Layer 2 of a small transformer language model trained on English Wikipedia (16 layers, counted from 0, width 96).
A neuron's activation on a vector x is GELU(weights . x), where the dot is the dot product.
The model reads these tokens: "it" "ions" "," " w" "ill" " le" "ad"

The vector x that enters this layer's MLP at each token. A number n stands for n times 0.0099.
0 "it": -52 24 60 86 7 35 40 163 74 33 75 11 -13 73 -29 18 -14 -78 -50 44 14 128 17 -59 -165 -101 96 -35 84 -98 -31 -9 28 30 -31 -97 84 158 -169 -51 -87 -43 -59 17 19 30 65 88 -71 -101 125 -26 10 62 -68 -60 122 188 -72 191 -222 61 -1 243 164 -53 -84 -44 -40 -44 -130 74 -24 -42 -19 31 -31 -67 197 -91 -25 50 -197 100 70 -112 -49 -104 -14 234 66 79 -66 -116 -12 -192
1 "ions": -249 -33 111 -4 -41 41 -37 53 -58 93 118 89 142 -66 -20 1 -46 161 54 43 -165 -1 134 -43 -9 -39 95 -37 69 61 25 102 126 -13 -134 -7 25 32 -29 -23 -179 -32 -8 -161 54 -60 23 -24 -31 96 89 -55 -87 -89 -19 63 65 43 -51 -50 -36 2 -46 89 131 -63 -40 37 -103 6 -57 93 -48 -85 -11 120 42 58 64 70 -99 -78 -164 100 73 -43 -69 -65 61 207 139 -46 85 -214 -31 21
2 ",": 31 3 -10 -96 13 -52 -47 44 11 -6 151 -3 99 7 -172 -1 -158 191 -31 72 -105 59 -178 99 -127 -55 39 -22 -18 -117 23 -29 -46 -65 -152 3 1 137 65 54 13 50 -43 -151 -8 89 117 50 -54 16 17 -36 -8 -98 -2 43 202 43 -137 -135 -103 -9 -16 54 107 -61 -57 122 -106 -18 -103 41 17 15 -22 15 147 -38 1 67 21 70 1 35 -47 -30 -4 34 48 12 239 -123 88 -22 35 -7
3 " w": -106 -96 -80 -7 -47 111 46 -69 -72 73 107 50 133 187 -57 114 -128 30 32 -25 35 74 -61 24 -43 132 -101 -81 75 -78 119 91 -310 -6 -4 10 -34 96 -157 118 -135 -13 -151 -20 -48 95 -8 32 -203 200 162 7 1 -170 85 -10 107 35 -19 -23 28 -60 -23 -79 20 -69 -41 10 -80 165 -36 186 -13 -3 39 13 17 91 69 21 -141 52 -48 -21 -52 4 -65 12 25 8 128 77 -59 -15 -49 -65
4 "ill": -132 -194 6 56 164 29 72 66 -34 42 -83 189 48 36 -159 -87 -88 -28 22 -12 -173 70 -98 -20 -102 5 64 -97 92 -153 -98 100 110 4 26 -36 -55 274 66 -111 53 10 14 88 -90 -50 3 99 -112 33 128 153 -126 -77 119 11 53 4 -90 81 -85 -36 35 66 25 -151 27 -27 -62 -45 39 49 -102 -45 -28 20 26 -26 268 55 14 -33 53 235 -23 -135 -56 -33 -55 81 198 19 -105 -74 38 26
5 " le": 34 -172 52 4 -95 -81 -6 -74 -52 135 18 48 79 152 -61 103 33 106 70 130 -93 54 -154 -40 -23 60 24 -9 28 -172 39 72 22 -7 -70 65 -77 476 -90 107 103 -23 -65 65 -104 69 -40 -36 -135 27 115 59 -167 -35 80 -42 -18 72 4 -68 -50 95 9 25 51 -56 -138 87 -148 64 13 161 -9 -12 -35 19 1 65 27 -53 -49 58 -120 -23 129 111 -200 -24 55 -129 51 -42 2 -85 -137 -81
6 "ad": -122 20 -52 89 144 107 35 75 11 -4 -20 -63 33 88 8 14 -137 -94 -46 67 -178 17 -121 41 -196 54 -1 4 22 -12 -62 121 2 116 -3 59 83 112 -22 -59 -179 43 -157 26 86 -55 -56 190 -138 47 -24 40 -18 76 16 -14 24 -13 -164 62 -233 -71 51 95 166 36 -189 83 98 33 -94 101 -68 7 -138 78 2 67 223 136 32 -86 -17 118 -27 71 -60 -155 -86 49 60 70 23 -122 53 -47

Each question shows the input weights of one neuron of the MLP. A number n stands for n times 0.0016.

n121: -12 90 -80 -19 -108 -173 21 -22 33 189 -156 108 -248 68 -56 49 40 -8 68 -35 25 133 57 21 -172 -97 -196 -37 103 -30 -69 42 62 207 66 61 139 -197 -33 -161 -152 63 145 -7 -98 -65 -55 -30 -97 40 -19 -11 39 -33 -45 117 -1 130 15 -78 60 19 -65 106 -47 72 82 25 101 -158 99 213 174 -25 38 56 147 76 58 -214 190 -81 -190 -122 -264 -73 -14 -39 13 -50 37 137 16 -48 189 -27
Its two highest activations, in order, are on tokens 0 "it", 6 "ad"

n130: 258 -62 90 48 -147 -36 124 -156 151 198 170 39 100 -24 -181 55 96 -115 -112 -29 -6 -165 11 46 91 177 -12 -11 -80 -115 148 114 98 143 141 -88 -68 -81 -85 -90 74 -104 122 7 -17 -117 -115 -18 -15 145 -240 -92 -59 -17 34 54 83 81 -106 -38 -17 -135 57 -86 -74 139 178 -140 -200 -39 -159 -97 116 8 115 9 290 -137 -24 -78 111 37 0 -3 -183 18 -95 -27 -126 114 -10 -158 209 172 -51 35
Which token does this neuron like most? 2 ","

n85: 112 80 36 117 89 -50 177 69 115 23 -15 -121 -308 -56 162 -212 -36 -89 -68 251 19 -40 -109 -11 24 -273 111 60 -133 -12 26 -167 -58 -10 159 -4 26 -151 -16 -29 93 -128 -73 -138 -107 28 -45 27 93 -52 85 -154 -58 -157 -115 -97 141 96 147 96 24 9 104 46 67 -87 44 -74 -81 171 7 -111 9 20 130 112 73 -60 -197 215 40 26 118 -2 202 185 38 158 -25 121 -130 7 -36 -143 52 -36
Which token does this neuron like most? 0 "it"

n60: -118 59 -31 7 86 -113 -173 -166 128 -145 117 -40 79 -97 82 2 -65 186 -76 142 18 -109 -60 163 82 -35 110 77 35 145 -26 -54 -73 154 112 -37 -5 -16 -249 -117 38 -91 -40 -5 3 -181 95 -46 -39 97 -11 114 -80 144 -54 171 85 84 100 -24 -3 -240 36 -100 -55 142 -138 64 46 109 145 -140 85 101 19 -70 -61 65 59 63 52 -110 -88 -30 124 45 -70 -38 45 -172 126 -125 -40 148 32 81
On which token does it fire most, and how strongly? 6 "ad", at about 0.26

n219: -76 82 122 -49 24 51 -125 -56 -65 -62 -63 -68 116 19 80 7 -70 -36 -11 -11 -4 -63 117 -86 -67 200 -38 -16 -210 38 91 56 21 27 148 100 36 42 -14 -59 -58 81 87 -57 43 87 -165 -142 -183 -66 -123 105 8 236 113 25 28 9 58 51 -107 -103 -50 -59 38 34 42 76 170 5 -17 60 -3 -50 39 -116 34 -7 -73 -237 -97 -8 160 -35 96 45 77 108 13 -27 -1 51 -31 120 186 20
On which token does it fire most, and how strongly? 6 "ad", at about 0.26

n65: 152 -83 28 38 -74 -96 -60 -50 -14 65 -15 37 112 116 -27 -90 61 -36 37 97 139 80 112 22 -47 89 170 -131 -55 137 -90 -178 -87 28 60 44 -134 -111 -263 -187 -152 61 148 193 -41 -139 -134 46 14 78 105 -27 -123 166 -27 47 -18 27 -123 -105 126 -176 18 28 -89 12 -15 -22 -57 35 -75 -22 50 53 -92 68 48 -44 161 18 -203 139 143 -19 -23 -154 4 -6 -9 30 90 -84 72 10 45 44
Its three highest activations, in order, are on tokens 3 " w", 4 "ill", 0 "it"

n26: 116 -38 125 -75 -95 38 26 -88 151 -122 -18 -13 -11 78 -177 56 -6 67 -76 93 -80 -31 106 17 1 -219 81 80 31 50 89 266 65 8 45 -95 -8 31 9 -82 92 -63 -44 -9 -47 -96 -31 221 17 -28 -45 11 -179 -77 132 148 2 3 -70 -1 5 -109 -132 -139 26 -81 -30 271 79 14 -25 109 -15 45 86 5 -15 127 60 -261 43 -53 -34 -63 3 -106 -4 5 56 92 -160 155 -215 48 -35 -109
Which token does this neuron like most? 5 " le"

n113: 56 -65 59 -48 -101 162 -47 -55 -30 29 8 -94 -64 76 42 -14 165 -50 167 -76 -34 -1 5 -8 -30 100 -27 -23 -26 98 -124 127 115 -174 57 120 -2 -47 -164 -12 -104 120 101 -62 -126 87 -131 116 -65 -134 -63 -163 273 -70 84 -78 211 29 -125 240 -125 107 166 147 84 -65 -68 -6 -112 72 63 85 134 -144 -38 -88 85 99 -106 -110 -59 -73 -59 -106 -5 -57 84 -131 -28 19 105 -95 -21 161 58 123
On which token does it fire most, and how strongly? 0 "it", at about 1.8

n150: -5 91 19 -61 169 -137 -108 -135 -2 13 154 -214 74 -78 32 -35 24 77 -3 -85 15 -85 -63 -74 -33 177 68 152 100 17 69 -102 -10 34 133 8 -57 -7 -40 85 -34 -174 -87 -50 -1 51 38 -90 -124 90 -33 39 104 141 63 23 -131 -3 -17 -56 -169 -9 -17 -100 -139 16 -165 146 226 99 116 108 97 144 219 58 108 106 60 -124 3 13 93 -202 109 -39 304 130 -4 -118 -52 185 -51 19 -11 -16
Which token does this neuron like most? 3 " w"

n47: -116 85 -133 67 115 -49 133 -38 56 11 79 130 -63 144 146 -20 77 10 -198 -62 77 19 75 16 -12 -9 -19 -5 -124 159 -39 -64 88 -49 -2 -72 127 16 81 -260 -115 19 1 42 -3 -172 29 198 186 -214 -42 -141 -217 -103 31 -41 -33 -95 -270 211 -17 -27 -81 128 -56 14 -90 85 -70 -104 48 -172 44 107 -9 60 -64 -180 -117 45 135 57 8 12 -24 3 97 5 53 19 339 -85 -91 35 0 -46
Which token does this neuron like most? 0 "it"

n161: -20 3 -82 135 283 198 132 -322 -38 76 19 -261 -153 22 -39 -178 -9 16 83 51 209 38 -24 45 -122 -318 77 102 48 -31 -32 -35 -79 0 -2 8 4 60 38 -41 12 -42 -55 -74 -177 77 -123 94 87 -27 -73 16 117 -89 -59 4 -25 29 -176 -16 -101 -55 44 94 -81 -11 -12 -4 89 -7 -78 30 -127 139 159 -171 28 194 94 8 -15 76 217 74 99 28 -60 25 8 -64 -64 -80 43 -134 -108 62
Which token does this neuron like most? 6 "ad"